Layer 7 of a small transformer language model trained on English Wikipedia (12 layers, counted from 0, width 64).
A neuron's activation on a vector x is SiLU(gate . x + bias) times (in . x + bias), where the dot is the dot product.
The model reads these tokens: "ic " "ab" "out " "M" "in" "ug" "u" "th" "a" "are " "K" "al" "p" "an" "a" ", " "K" "an" "n" "ad" "a" "'" "s " "y"

The vector x that enters this layer's MLP at each token. A number n stands for (n - 128) times 0.029.
0 "ic ": 176, 100, 99, 149, 139, 205, 155, 142, 123, 106, 91, 137, 70, 127, 132, 125, 136, 152, 119, 39, 102, 133, 133, 137, 135, 139, 120, 170, 66, 65, 102, 76, 148, 143, 125, 170, 129, 124, 117, 137, 123, 137, 172, 87, 160, 72, 199, 82, 133, 110, 166, 119, 150, 65, 145, 77, 154, 85, 114, 94, 108, 200, 122, 150
1 "ab": 155, 142, 128, 90, 163, 147, 152, 142, 105, 172, 124, 114, 135, 140, 110, 166, 128, 201, 66, 58, 111, 113, 164, 146, 78, 66, 124, 21, 151, 142, 105, 89, 103, 151, 125, 128, 130, 142, 79, 59, 66, 174, 117, 112, 121, 133, 178, 107, 97, 114, 120, 147, 169, 112, 96, 94, 120, 156, 141, 122, 130, 179, 129, 181
2 "out ": 127, 99, 110, 109, 109, 209, 142, 145, 108, 83, 66, 201, 89, 153, 149, 139, 106, 143, 99, 54, 140, 150, 141, 133, 132, 167, 93, 136, 106, 88, 101, 64, 153, 136, 112, 140, 128, 145, 141, 88, 137, 138, 148, 93, 190, 111, 197, 129, 133, 146, 184, 104, 129, 77, 127, 62, 104, 57, 145, 106, 89, 176, 112, 146
3 "M": 147, 102, 153, 138, 142, 125, 76, 113, 100, 124, 146, 118, 160, 100, 41, 145, 153, 126, 125, 105, 137, 142, 147, 93, 51, 140, 94, 109, 129, 128, 183, 106, 77, 172, 150, 109, 179, 186, 85, 111, 107, 145, 137, 113, 184, 119, 244, 111, 74, 84, 134, 98, 132, 136, 133, 150, 189, 108, 138, 90, 93, 131, 125, 163
4 "in": 165, 94, 160, 75, 113, 82, 100, 97, 78, 164, 110, 135, 137, 127, 112, 129, 131, 135, 135, 93, 109, 129, 173, 150, 98, 174, 88, 40, 127, 101, 129, 158, 164, 108, 156, 127, 138, 129, 98, 154, 64, 169, 146, 174, 119, 30, 159, 149, 118, 69, 133, 139, 206, 122, 130, 113, 79, 175, 186, 151, 145, 125, 103, 117
5 "ug": 121, 101, 94, 95, 192, 73, 151, 98, 94, 132, 85, 159, 122, 102, 128, 151, 98, 173, 160, 98, 143, 128, 176, 87, 64, 108, 159, 147, 171, 117, 123, 135, 171, 118, 118, 129, 110, 113, 152, 101, 47, 141, 74, 161, 175, 83, 189, 136, 85, 186, 72, 121, 128, 131, 89, 87, 71, 116, 173, 88, 155, 137, 138, 138
6 "u": 109, 81, 97, 168, 195, 168, 170, 78, 105, 150, 129, 78, 125, 60, 55, 157, 130, 124, 127, 186, 175, 119, 130, 154, 58, 104, 204, 95, 86, 133, 126, 141, 183, 144, 102, 54, 107, 88, 162, 121, 113, 143, 170, 117, 169, 135, 143, 134, 110, 120, 107, 130, 143, 66, 150, 136, 110, 114, 151, 128, 161, 108, 123, 157
7 "th": 149, 123, 140, 150, 126, 50, 118, 116, 154, 169, 130, 113, 99, 83, 166, 205, 114, 111, 135, 153, 209, 165, 76, 122, 130, 132, 127, 90, 155, 133, 83, 152, 164, 168, 150, 51, 128, 91, 167, 61, 144, 132, 124, 114, 143, 95, 162, 168, 175, 78, 140, 91, 100, 114, 98, 118, 138, 190, 140, 81, 168, 165, 116, 110
8 "a": 115, 129, 138, 164, 155, 63, 109, 65, 134, 104, 163, 134, 77, 131, 103, 202, 143, 136, 113, 149, 184, 111, 141, 61, 96, 90, 170, 65, 78, 122, 116, 156, 148, 98, 134, 110, 178, 156, 201, 119, 88, 164, 190, 141, 155, 91, 122, 139, 100, 97, 153, 98, 106, 107, 96, 111, 133, 124, 159, 182, 98, 176, 164, 105
9 "are ": 183, 111, 71, 148, 185, 193, 147, 137, 129, 123, 84, 188, 42, 130, 142, 116, 109, 149, 138, 63, 142, 153, 142, 99, 165, 152, 130, 116, 62, 95, 114, 91, 177, 102, 136, 165, 123, 187, 154, 142, 121, 156, 176, 88, 156, 106, 146, 147, 125, 121, 168, 86, 131, 62, 123, 72, 148, 102, 133, 100, 112, 182, 123, 149
10 "K": 128, 137, 109, 128, 179, 118, 181, 80, 115, 125, 180, 93, 141, 43, 77, 119, 166, 117, 132, 111, 127, 135, 145, 68, 92, 106, 125, 101, 155, 144, 105, 64, 94, 140, 91, 142, 167, 136, 57, 99, 155, 148, 147, 143, 133, 102, 251, 119, 89, 95, 118, 119, 135, 119, 137, 131, 197, 101, 104, 92, 119, 158, 135, 115
11 "al": 178, 127, 185, 148, 130, 113, 122, 123, 81, 102, 95, 90, 126, 109, 153, 113, 113, 75, 130, 141, 128, 84, 95, 78, 57, 73, 135, 119, 158, 102, 87, 137, 131, 133, 99, 224, 201, 123, 103, 152, 88, 137, 164, 123, 161, 86, 132, 141, 135, 116, 150, 130, 78, 96, 141, 105, 171, 181, 144, 183, 172, 154, 154, 68
12 "p": 106, 125, 117, 153, 210, 132, 158, 84, 94, 76, 105, 116, 110, 61, 120, 167, 142, 90, 106, 146, 135, 144, 124, 83, 77, 75, 120, 103, 187, 184, 156, 161, 129, 98, 56, 163, 167, 113, 127, 136, 147, 166, 84, 97, 115, 105, 113, 164, 188, 136, 83, 91, 151, 127, 118, 104, 182, 139, 88, 136, 192, 172, 130, 136
13 "an": 119, 117, 121, 101, 186, 102, 139, 74, 88, 118, 95, 110, 87, 77, 149, 115, 98, 96, 143, 183, 144, 207, 186, 68, 97, 153, 174, 76, 122, 120, 87, 140, 141, 109, 115, 153, 112, 158, 190, 145, 84, 188, 160, 116, 127, 106, 184, 189, 160, 82, 112, 156, 112, 103, 153, 169, 155, 182, 119, 125, 118, 141, 107, 107
14 "a": 77, 121, 119, 200, 160, 124, 121, 101, 151, 103, 123, 135, 51, 109, 113, 138, 115, 164, 152, 157, 151, 150, 181, 40, 64, 110, 157, 99, 69, 89, 93, 113, 132, 69, 123, 115, 199, 143, 204, 127, 71, 155, 170, 132, 125, 92, 155, 127, 139, 103, 137, 150, 92, 131, 125, 127, 148, 118, 148, 154, 132, 170, 141, 75
15 ", ": 109, 111, 111, 117, 170, 202, 147, 140, 126, 88, 124, 178, 76, 130, 131, 172, 94, 146, 120, 41, 129, 122, 107, 135, 152, 167, 150, 108, 90, 79, 145, 41, 144, 151, 156, 148, 144, 148, 153, 103, 173, 139, 114, 83, 155, 45, 205, 115, 147, 115, 162, 128, 117, 98, 163, 110, 124, 68, 137, 134, 147, 176, 87, 136
16 "K": 107, 141, 99, 128, 152, 117, 158, 71, 110, 148, 162, 93, 148, 54, 42, 129, 169, 139, 113, 92, 120, 115, 152, 104, 77, 107, 99, 114, 161, 132, 110, 70, 77, 120, 94, 134, 185, 130, 69, 103, 135, 159, 137, 130, 157, 104, 241, 133, 108, 74, 120, 112, 134, 137, 164, 139, 185, 133, 111, 125, 91, 178, 112, 111
17 "an": 143, 101, 160, 93, 149, 139, 121, 86, 66, 104, 132, 78, 127, 69, 144, 111, 150, 114, 162, 125, 110, 125, 149, 87, 67, 115, 166, 80, 150, 101, 31, 169, 122, 155, 91, 165, 170, 151, 141, 114, 111, 136, 171, 159, 120, 79, 153, 153, 78, 89, 174, 98, 106, 94, 183, 184, 138, 179, 98, 184, 105, 140, 127, 121
18 "n": 61, 92, 142, 134, 149, 116, 101, 91, 128, 120, 88, 110, 129, 80, 141, 124, 196, 190, 97, 159, 128, 162, 148, 30, 89, 159, 125, 142, 144, 123, 85, 135, 173, 120, 122, 151, 176, 102, 140, 152, 169, 160, 115, 148, 102, 63, 119, 160, 183, 117, 96, 103, 116, 183, 126, 132, 142, 191, 128, 135, 163, 193, 86, 91
19 "ad": 116, 162, 62, 120, 162, 85, 142, 68, 154, 172, 127, 122, 92, 90, 156, 93, 117, 141, 111, 164, 162, 198, 162, 71, 69, 156, 157, 98, 175, 51, 119, 138, 117, 110, 99, 139, 105, 137, 168, 132, 74, 142, 147, 161, 169, 90, 171, 106, 157, 120, 129, 156, 104, 107, 146, 85, 150, 144, 187, 111, 183, 126, 130, 68
20 "a": 101, 124, 139, 168, 160, 112, 124, 76, 161, 123, 161, 124, 48, 103, 115, 146, 157, 178, 148, 164, 132, 135, 149, 45, 48, 96, 171, 88, 77, 100, 103, 107, 122, 74, 132, 120, 186, 141, 227, 139, 114, 148, 183, 133, 131, 77, 149, 119, 96, 100, 152, 136, 84, 116, 125, 114, 124, 100, 152, 154, 134, 161, 159, 114
21 "'": 112, 107, 157, 213, 151, 102, 157, 74, 135, 201, 128, 175, 115, 72, 128, 134, 111, 135, 141, 81, 162, 150, 89, 72, 46, 110, 148, 76, 147, 86, 113, 179, 147, 171, 160, 172, 119, 145, 126, 140, 129, 163, 89, 110, 88, 84, 159, 186, 148, 112, 155, 113, 128, 113, 137, 101, 137, 139, 100, 154, 200, 136, 147, 106
22 "s ": 147, 116, 109, 145, 152, 206, 159, 131, 135, 120, 83, 131, 44, 131, 122, 91, 137, 151, 108, 48, 106, 153, 167, 133, 122, 137, 129, 194, 73, 74, 105, 100, 141, 137, 109, 154, 143, 145, 109, 125, 124, 160, 139, 98, 167, 90, 168, 71, 128, 91, 167, 102, 143, 67, 168, 70, 161, 97, 120, 108, 108, 210, 107, 147
23 "y": 145, 123, 111, 189, 93, 136, 126, 134, 149, 128, 171, 89, 132, 124, 70, 119, 125, 154, 112, 119, 155, 102, 142, 112, 82, 49, 112, 83, 125, 152, 120, 91, 97, 140, 208, 154, 126, 83, 67, 100, 147, 147, 163, 126, 169, 88, 217, 89, 130, 159, 157, 181, 90, 81, 163, 89, 127, 156, 162, 93, 103, 169, 101, 161

Each question shows the input weights of one neuron of the MLP. A number n stands for (n - 128) times 0.005.

n72 gate (bias 0.070): 156, 138, 99, 172, 122, 140, 142, 137, 133, 83, 121, 171, 138, 157, 142, 147, 101, 109, 136, 116, 101, 135, 162, 133, 110, 116, 144, 148, 143, 137, 103, 127, 105, 109, 126, 101, 106, 158, 110, 119, 120, 163, 106, 116, 133, 106, 130, 143, 111, 105, 146, 134, 108, 187, 115, 129, 162, 127, 139, 152, 117, 106, 94, 118
n72 in (bias -0.022): 125, 91, 102, 69, 132, 140, 139, 125, 131, 160, 142, 100, 154, 145, 133, 151, 124, 143, 118, 153, 125, 123, 111, 129, 121, 135, 127, 150, 92, 133, 133, 140, 163, 121, 120, 145, 131, 129, 165, 152, 122, 117, 147, 144, 128, 127, 107, 157, 126, 132, 119, 106, 138, 96, 148, 142, 123, 140, 158, 114, 112, 129, 113, 113
It fires most on token 13 "an"

n183 gate (bias 0.011): 151, 133, 159, 151, 169, 119, 128, 143, 110, 142, 132, 116, 135, 184, 183, 135, 101, 167, 113, 149, 125, 130, 146, 94, 130, 124, 110, 132, 101, 65, 128, 77, 143, 104, 123, 126, 123, 172, 125, 102, 161, 105, 105, 133, 68, 167, 140, 143, 167, 135, 138, 122, 106, 121, 170, 143, 162, 134, 116, 134, 124, 87, 91, 168
n183 in (bias 0.028): 118, 127, 200, 124, 136, 157, 122, 127, 91, 122, 110, 107, 152, 142, 117, 138, 120, 141, 166, 136, 163, 152, 96, 101, 102, 179, 128, 183, 139, 125, 132, 95, 130, 95, 146, 143, 157, 127, 131, 116, 147, 142, 142, 148, 124, 121, 103, 151, 117, 167, 105, 99, 104, 157, 110, 134, 152, 155, 152, 147, 106, 129, 73, 126
It fires most on token 18 "n"

n82 gate (bias -0.019): 108, 134, 131, 42, 140, 81, 97, 142, 129, 104, 144, 136, 122, 113, 135, 171, 195, 150, 149, 152, 141, 189, 100, 85, 97, 132, 126, 151, 126, 126, 101, 104, 121, 148, 109, 94, 90, 90, 133, 101, 147, 153, 104, 151, 95, 104, 81, 119, 88, 113, 129, 111, 114, 99, 104, 133, 101, 68, 101, 125, 170, 114, 131, 121
n82 in (bias 0.018): 127, 103, 114, 145, 132, 115, 87, 143, 155, 109, 103, 140, 148, 96, 178, 102, 153, 111, 99, 134, 151, 122, 95, 89, 160, 124, 118, 143, 135, 130, 148, 112, 128, 161, 100, 169, 115, 187, 151, 79, 143, 126, 91, 82, 149, 139, 130, 112, 134, 128, 136, 125, 152, 155, 146, 124, 87, 206, 130, 149, 143, 159, 137, 146
It fires most on token 18 "n"

n92 gate (bias 0.057): 97, 73, 126, 137, 157, 125, 141, 133, 148, 135, 127, 96, 106, 136, 107, 127, 84, 125, 114, 122, 110, 132, 102, 130, 156, 142, 100, 96, 137, 67, 145, 116, 86, 110, 139, 144, 110, 125, 122, 116, 111, 142, 101, 105, 102, 121, 130, 158, 120, 109, 147, 120, 95, 168, 102, 131, 129, 109, 120, 175, 102, 150, 112, 107
n92 in (bias -0.052): 113, 191, 156, 155, 111, 135, 137, 121, 134, 163, 151, 148, 120, 154, 118, 163, 145, 142, 125, 147, 133, 150, 151, 124, 88, 83, 132, 158, 113, 151, 114, 144, 156, 120, 162, 136, 139, 159, 123, 112, 140, 102, 148, 124, 137, 136, 141, 107, 113, 127, 139, 149, 133, 88, 150, 96, 126, 138, 92, 108, 139, 136, 112, 127
Its three highest activations, in order, are on tokens 21 "'", 14 "a", 20 "a"

n138 gate (bias 0.053): 131, 152, 150, 92, 120, 145, 80, 115, 68, 121, 89, 148, 145, 65, 149, 129, 131, 74, 125, 116, 125, 136, 134, 74, 150, 131, 137, 149, 185, 146, 141, 118, 179, 128, 173, 148, 148, 109, 167, 198, 139, 135, 121, 122, 117, 127, 111, 94, 118, 161, 133, 125, 99, 150, 183, 84, 113, 119, 121, 86, 138, 124, 137, 95
n138 in (bias 0.022): 133, 108, 83, 165, 132, 106, 137, 106, 145, 136, 121, 137, 134, 109, 145, 153, 160, 123, 140, 92, 107, 157, 103, 164, 118, 167, 128, 159, 162, 112, 79, 129, 151, 168, 136, 120, 199, 118, 153, 126, 162, 140, 108, 85, 118, 124, 155, 120, 113, 145, 123, 99, 174, 182, 167, 98, 120, 128, 89, 149, 165, 118, 110, 139
On which token does it fire most, and how strongly? 18 "n", at about 3.3

n250 gate (bias 0.009): 173, 138, 101, 158, 110, 111, 188, 98, 120, 138, 123, 128, 126, 159, 111, 149, 127, 108, 107, 165, 94, 131, 121, 189, 142, 150, 106, 124, 158, 95, 99, 177, 69, 97, 110, 172, 100, 127, 123, 120, 134, 119, 133, 87, 115, 85, 129, 101, 104, 154, 81, 111, 157, 106, 138, 154, 123, 106, 143, 99, 91, 132, 130, 162
n250 in (bias -0.006): 137, 177, 109, 111, 141, 138, 163, 110, 127, 135, 155, 178, 146, 122, 132, 123, 103, 129, 129, 128, 114, 123, 175, 133, 183, 121, 99, 94, 128, 114, 138, 128, 103, 139, 123, 159, 131, 93, 171, 108, 55, 134, 103, 170, 147, 105, 128, 107, 140, 117, 167, 128, 127, 129, 114, 141, 162, 90, 115, 101, 84, 121, 116, 111
Its two highest activations, in order, are on tokens 0 "ic ", 18 "n"

n9 gate (bias -0.091): 115, 131, 148, 149, 168, 152, 125, 108, 109, 148, 155, 113, 117, 105, 142, 151, 115, 137, 164, 141, 110, 132, 176, 131, 114, 138, 115, 83, 110, 124, 113, 126, 122, 186, 121, 110, 121, 147, 93, 101, 129, 127, 102, 93, 136, 138, 104, 131, 108, 109, 111, 122, 115, 126, 146, 102, 151, 125, 131, 132, 129, 131, 88, 154
n9 in (bias -0.020): 142, 134, 145, 100, 134, 96, 143, 116, 152, 125, 141, 150, 125, 109, 109, 126, 130, 117, 119, 112, 129, 129, 102, 102, 139, 120, 130, 149, 130, 144, 145, 127, 115, 105, 135, 133, 130, 133, 156, 164, 120, 144, 148, 129, 95, 141, 187, 103, 146, 155, 141, 146, 154, 141, 104, 154, 81, 137, 138, 116, 136, 165, 149, 129
It fires most on token 10 "K"

n249 gate (bias -0.053): 144, 110, 103, 147, 183, 96, 110, 93, 152, 175, 128, 151, 125, 129, 125, 123, 120, 142, 139, 160, 74, 96, 171, 139, 178, 173, 87, 116, 99, 101, 73, 85, 135, 51, 101, 101, 108, 146, 127, 77, 124, 98, 103, 145, 121, 104, 129, 106, 155, 56, 149, 159, 115, 111, 90, 119, 133, 158, 145, 116, 158, 123, 147, 108
n249 in (bias -0.044): 126, 106, 122, 112, 98, 131, 96, 104, 164, 142, 115, 177, 139, 104, 123, 129, 122, 116, 107, 136, 143, 131, 101, 107, 60, 136, 153, 145, 126, 102, 113, 105, 150, 104, 144, 113, 124, 127, 120, 176, 91, 117, 156, 129, 114, 111, 91, 80, 223, 136, 129, 157, 85, 85, 158, 123, 105, 116, 119, 164, 149, 96, 134, 154
Its three highest activations, in order, are on tokens 19 "ad", 14 "a", 20 "a"

n37 gate (bias 0.033): 188, 88, 70, 161, 99, 103, 93, 132, 151, 144, 148, 173, 88, 112, 150, 164, 146, 123, 172, 165, 109, 138, 122, 75, 147, 115, 139, 111, 99, 160, 105, 148, 120, 161, 132, 115, 123, 141, 129, 110, 133, 125, 124, 103, 162, 107, 118, 116, 115, 140, 134, 143, 150, 152, 115, 140, 114, 126, 153, 158, 77, 86, 103, 130
n37 in (bias -0.042): 170, 123, 148, 121, 157, 105, 169, 110, 127, 139, 107, 135, 108, 111, 105, 151, 107, 117, 198, 167, 131, 133, 156, 106, 125, 138, 138, 146, 130, 86, 97, 108, 94, 92, 136, 157, 147, 105, 119, 119, 125, 136, 118, 151, 121, 100, 96, 137, 115, 157, 108, 135, 76, 147, 127, 134, 176, 134, 81, 116, 125, 162, 127, 111
Its three highest activations, in order, are on tokens 20 "a", 14 "a", 8 "a"

n24 gate (bias 0.039): 170, 129, 124, 106, 132, 87, 198, 116, 94, 91, 130, 167, 147, 101, 124, 151, 126, 149, 98, 95, 150, 120, 174, 156, 151, 149, 140, 104, 137, 109, 143, 134, 127, 128, 94, 99, 131, 115, 111, 158, 135, 85, 122, 147, 125, 146, 118, 86, 134, 148, 126, 146, 156, 146, 112, 141, 171, 133, 136, 138, 157, 171, 114, 69
n24 in (bias 0.005): 98, 142, 140, 143, 145, 131, 137, 111, 104, 163, 134, 181, 110, 136, 135, 92, 142, 167, 113, 124, 146, 158, 138, 135, 120, 129, 147, 127, 174, 128, 140, 147, 112, 123, 127, 72, 137, 91, 129, 161, 107, 89, 177, 92, 118, 126, 154, 120, 140, 167, 162, 160, 147, 155, 98, 127, 147, 155, 133, 98, 112, 143, 137, 72
It fires most on token 19 "ad"

n229 gate (bias 0.034): 95, 115, 92, 82, 151, 130, 96, 140, 152, 127, 71, 123, 133, 163, 144, 108, 154, 91, 145, 103, 130, 122, 121, 142, 121, 137, 111, 159, 122, 113, 87, 137, 170, 129, 145, 158, 150, 138, 129, 109, 110, 141, 118, 172, 88, 103, 138, 165, 150, 122, 122, 153, 121, 152, 142, 137, 158, 127, 138, 118, 93, 156, 90, 153
n229 in (bias 0.021): 124, 160, 144, 157, 173, 144, 124, 139, 110, 131, 170, 145, 105, 120, 150, 118, 87, 149, 114, 141, 162, 61, 120, 66, 121, 119, 117, 152, 151, 110, 138, 124, 115, 125, 117, 108, 102, 124, 119, 121, 122, 109, 113, 106, 120, 114, 129, 125, 131, 108, 90, 129, 135, 97, 120, 129, 112, 150, 170, 135, 146, 155, 103, 138
On which token does it fire most, and how strongly? 18 "n", at about 1

n18 gate (bias -0.024): 174, 166, 104, 152, 67, 129, 138, 116, 119, 114, 130, 100, 148, 133, 56, 147, 143, 122, 118, 73, 133, 82, 144, 157, 148, 135, 163, 93, 126, 104, 152, 145, 129, 116, 160, 107, 114, 120, 87, 123, 147, 112, 104, 131, 153, 186, 131, 137, 113, 87, 152, 168, 92, 114, 86, 147, 88, 132, 160, 160, 96, 94, 86, 102
n18 in (bias -0.081): 135, 136, 153, 170, 109, 135, 172, 169, 148, 119, 159, 128, 138, 148, 148, 168, 183, 110, 78, 120, 134, 162, 136, 134, 136, 148, 80, 136, 97, 126, 162, 94, 145, 142, 171, 151, 96, 107, 115, 93, 106, 150, 107, 110, 147, 110, 123, 148, 158, 90, 163, 174, 96, 129, 81, 126, 126, 93, 118, 124, 119, 130, 168, 101
Its three highest activations, in order, are on tokens 23 "y", 17 "an", 5 "ug"

n190 gate (bias -0.037): 113, 149, 129, 176, 112, 158, 141, 83, 80, 147, 144, 94, 113, 179, 160, 105, 112, 91, 138, 148, 6, 140, 159, 108, 157, 170, 107, 89, 126, 147, 88, 128, 146, 135, 91, 123, 79, 130, 102, 163, 174, 155, 129, 104, 116, 134, 91, 113, 147, 80, 158, 176, 146, 130, 142, 140, 115, 143, 183, 161, 99, 136, 150, 134
n190 in (bias 0.067): 137, 128, 83, 140, 148, 116, 79, 119, 74, 102, 108, 134, 137, 102, 109, 97, 107, 129, 132, 147, 148, 98, 154, 106, 166, 68, 153, 121, 98, 105, 135, 167, 131, 149, 123, 137, 151, 157, 160, 145, 112, 166, 162, 102, 140, 85, 126, 165, 140, 119, 109, 151, 108, 127, 174, 127, 125, 108, 109, 57, 81, 137, 132, 95
Its two highest activations, in order, are on tokens 13 "an", 17 "an"

n213 gate (bias -0.058): 166, 117, 179, 133, 107, 190, 112, 122, 160, 114, 122, 86, 128, 161, 124, 115, 170, 115, 144, 128, 135, 117, 141, 199, 102, 128, 128, 156, 101, 200, 124, 112, 139, 139, 155, 83, 144, 168, 112, 174, 131, 48, 92, 163, 133, 148, 94, 108, 149, 166, 120, 115, 110, 118, 166, 165, 149, 107, 123, 92, 144, 147, 102, 122
n213 in (bias -0.059): 110, 133, 114, 123, 112, 168, 99, 140, 130, 89, 92, 148, 99, 143, 122, 95, 136, 83, 141, 171, 101, 112, 123, 109, 119, 135, 168, 124, 140, 148, 103, 108, 108, 117, 127, 130, 114, 101, 144, 153, 134, 137, 186, 125, 152, 130, 136, 77, 111, 92, 106, 151, 103, 189, 124, 159, 92, 103, 136, 180, 97, 116, 131, 106
It fires most on token 7 "th"

n42 gate (bias 0.082): 100, 194, 133, 109, 144, 150, 107, 97, 113, 122, 119, 93, 132, 107, 124, 103, 136, 118, 121, 124, 150, 128, 70, 117, 95, 128, 133, 88, 148, 111, 91, 129, 92, 99, 138, 129, 136, 107, 92, 135, 143, 139, 109, 116, 164, 114, 80, 124, 163, 131, 125, 102, 99, 149, 136, 103, 107, 66, 163, 85, 66, 128, 109, 129
n42 in (bias 0.009): 160, 157, 117, 50, 100, 80, 137, 109, 133, 166, 113, 146, 119, 80, 96, 137, 150, 132, 130, 178, 113, 118, 149, 110, 149, 144, 120, 132, 96, 157, 112, 133, 145, 76, 106, 107, 136, 162, 97, 148, 116, 117, 147, 86, 139, 151, 143, 125, 164, 118, 140, 109, 135, 113, 142, 169, 137, 88, 143, 140, 120, 152, 129, 148
Its two highest activations, in order, are on tokens 16 "K", 10 "K"

n56 gate (bias -0.012): 151, 212, 76, 111, 88, 139, 107, 138, 144, 131, 134, 85, 117, 172, 190, 87, 124, 89, 123, 91, 109, 125, 123, 168, 169, 114, 136, 138, 113, 129, 168, 90, 76, 120, 117, 163, 149, 164, 96, 164, 123, 119, 112, 126, 120, 162, 96, 146, 138, 70, 139, 152, 126, 93, 118, 138, 104, 113, 132, 111, 118, 121, 114, 118
n56 in (bias -0.040): 95, 102, 132, 112, 145, 104, 135, 90, 132, 144, 120, 126, 133, 98, 184, 130, 150, 130, 110, 122, 131, 161, 157, 54, 151, 204, 128, 123, 142, 157, 135, 147, 121, 200, 132, 116, 123, 133, 147, 126, 140, 128, 129, 58, 116, 137, 153, 112, 92, 182, 126, 141, 100, 121, 128, 112, 130, 121, 114, 171, 114, 155, 135, 141
It fires most on token 4 "in"

n203 gate (bias 0.000): 144, 145, 142, 138, 119, 71, 149, 72, 155, 161, 122, 116, 119, 109, 155, 154, 108, 130, 124, 150, 134, 130, 130, 179, 161, 175, 62, 96, 150, 114, 135, 110, 114, 78, 161, 160, 106, 146, 104, 102, 123, 130, 153, 137, 149, 158, 135, 82, 122, 102, 181, 151, 126, 82, 138, 87, 184, 144, 144, 133, 103, 115, 147, 136
n203 in (bias 0.005): 89, 176, 101, 132, 155, 135, 159, 100, 106, 147, 109, 94, 148, 92, 155, 120, 129, 163, 109, 115, 123, 135, 71, 153, 159, 136, 106, 93, 119, 85, 144, 125, 150, 146, 135, 73, 106, 138, 132, 111, 114, 123, 164, 97, 118, 86, 130, 123, 83, 116, 181, 129, 156, 153, 152, 130, 136, 126, 130, 105, 111, 139, 90, 141
On which token does it fire most, and how strongly? 19 "ad", at about 1.4

n118 gate (bias -0.026): 112, 128, 105, 128, 105, 141, 101, 119, 142, 99, 116, 132, 167, 141, 134, 124, 106, 104, 126, 110, 104, 106, 156, 127, 124, 132, 171, 155, 126, 120, 130, 140, 123, 125, 136, 130, 159, 124, 128, 116, 127, 104, 127, 124, 100, 140, 101, 135, 132, 155, 141, 122, 132, 142, 159, 101, 115, 135, 111, 136, 136, 149, 140, 139
n118 in (bias 0.008): 127, 101, 119, 112, 159, 114, 133, 167, 110, 153, 135, 117, 105, 106, 122, 107, 131, 123, 136, 127, 142, 108, 127, 148, 137, 141, 103, 123, 122, 155, 130, 138, 134, 149, 114, 128, 115, 118, 136, 121, 135, 139, 128, 124, 121, 133, 135, 131, 152, 109, 125, 142, 109, 131, 121, 156, 123, 141, 155, 142, 127, 105, 110, 101
Its two highest activations, in order, are on tokens 20 "a", 8 "a"

n176 gate (bias -0.028): 124, 108, 122, 103, 138, 114, 149, 139, 165, 127, 171, 124, 141, 131, 154, 139, 112, 87, 126, 117, 151, 87, 114, 83, 130, 105, 197, 117, 142, 111, 139, 97, 107, 126, 149, 96, 139, 67, 93, 134, 151, 131, 132, 111, 157, 110, 99, 40, 61, 209, 151, 121, 133, 144, 96, 166, 91, 62, 102, 112, 154, 88, 94, 131
n176 in (bias 0.106): 121, 121, 148, 137, 142, 141, 82, 127, 133, 156, 97, 94, 126, 83, 145, 117, 134, 104, 141, 130, 144, 94, 92, 121, 132, 76, 130, 138, 109, 119, 119, 174, 159, 154, 80, 70, 130, 131, 75, 94, 170, 147, 106, 132, 89, 121, 109, 152, 115, 149, 124, 97, 161, 153, 127, 154, 168, 127, 139, 137, 151, 130, 150, 169
It fires most on token 6 "u"

n172 gate (bias 0.009): 92, 153, 125, 146, 84, 157, 104, 128, 77, 126, 137, 121, 71, 108, 122, 78, 158, 182, 152, 135, 128, 120, 134, 116, 169, 162, 121, 129, 147, 97, 124, 151, 130, 130, 42, 133, 124, 119, 146, 103, 91, 127, 138, 122, 109, 114, 122, 84, 150, 120, 120, 87, 121, 171, 106, 113, 151, 139, 137, 119, 107, 133, 123, 194
n172 in (bias -0.022): 95, 97, 81, 136, 122, 130, 115, 142, 86, 119, 109, 50, 147, 124, 124, 127, 95, 68, 110, 99, 68, 132, 119, 139, 147, 147, 125, 130, 148, 140, 170, 102, 129, 126, 136, 94, 179, 130, 133, 161, 130, 102, 157, 143, 132, 132, 129, 148, 103, 78, 109, 115, 84, 115, 137, 83, 124, 132, 133, 145, 154, 95, 123, 126
It fires most on token 21 "'"

n149 gate (bias -0.137): 106, 119, 198, 119, 102, 137, 126, 127, 167, 90, 145, 95, 164, 173, 78, 123, 80, 131, 65, 115, 152, 70, 147, 139, 148, 124, 83, 153, 82, 115, 124, 124, 118, 99, 43, 132, 118, 142, 129, 141, 116, 123, 165, 144, 140, 134, 137, 94, 127, 114, 86, 142, 92, 125, 113, 76, 84, 125, 126, 126, 87, 158, 125, 93
n149 in (bias -0.004): 94, 169, 85, 180, 93, 147, 107, 143, 124, 125, 89, 118, 126, 142, 123, 171, 195, 65, 141, 135, 176, 117, 158, 91, 171, 81, 144, 112, 131, 92, 120, 164, 137, 132, 170, 156, 108, 122, 77, 97, 130, 133, 139, 129, 123, 120, 124, 132, 106, 99, 75, 139, 72, 110, 89, 115, 121, 130, 143, 110, 146, 80, 92, 91
It fires most on token 23 "y"

n45 gate (bias 0.012): 109, 100, 141, 132, 150, 136, 136, 169, 150, 157, 74, 122, 135, 133, 124, 143, 67, 156, 110, 106, 139, 100, 110, 139, 104, 119, 136, 113, 105, 110, 121, 157, 123, 164, 130, 116, 71, 87, 155, 116, 130, 89, 145, 92, 124, 122, 78, 180, 124, 120, 121, 159, 97, 136, 84, 173, 138, 98, 84, 131, 110, 147, 166, 127
n45 in (bias 0.146): 144, 138, 133, 142, 122, 136, 149, 168, 104, 144, 141, 129, 143, 110, 143, 81, 114, 188, 151, 116, 137, 120, 107, 123, 108, 140, 111, 150, 154, 86, 123, 153, 70, 107, 90, 142, 93, 142, 157, 115, 132, 168, 157, 97, 139, 94, 105, 106, 135, 125, 126, 108, 158, 172, 138, 118, 146, 83, 147, 150, 141, 147, 149, 104
On which token does it fire most, and how strongly? 21 "'", at about 0.94

n225 gate (bias -0.033): 40, 136, 135, 104, 177, 145, 140, 106, 115, 136, 92, 147, 135, 98, 103, 122, 119, 113, 152, 111, 127, 181, 154, 140, 158, 129, 139, 121, 147, 111, 123, 131, 94, 148, 127, 105, 93, 138, 112, 107, 109, 144, 145, 113, 151, 169, 146, 135, 68, 154, 90, 83, 145, 142, 87, 115, 75, 142, 111, 104, 131, 150, 127, 112
n225 in (bias 0.009): 108, 114, 109, 108, 122, 139, 127, 117, 80, 139, 102, 136, 111, 159, 108, 68, 115, 144, 105, 112, 118, 124, 125, 132, 139, 162, 91, 104, 150, 151, 128, 169, 157, 136, 146, 111, 157, 94, 123, 101, 113, 125, 137, 174, 98, 154, 119, 123, 100, 118, 86, 104, 98, 124, 163, 119, 114, 145, 160, 137, 117, 81, 140, 141
It fires most on token 5 "ug"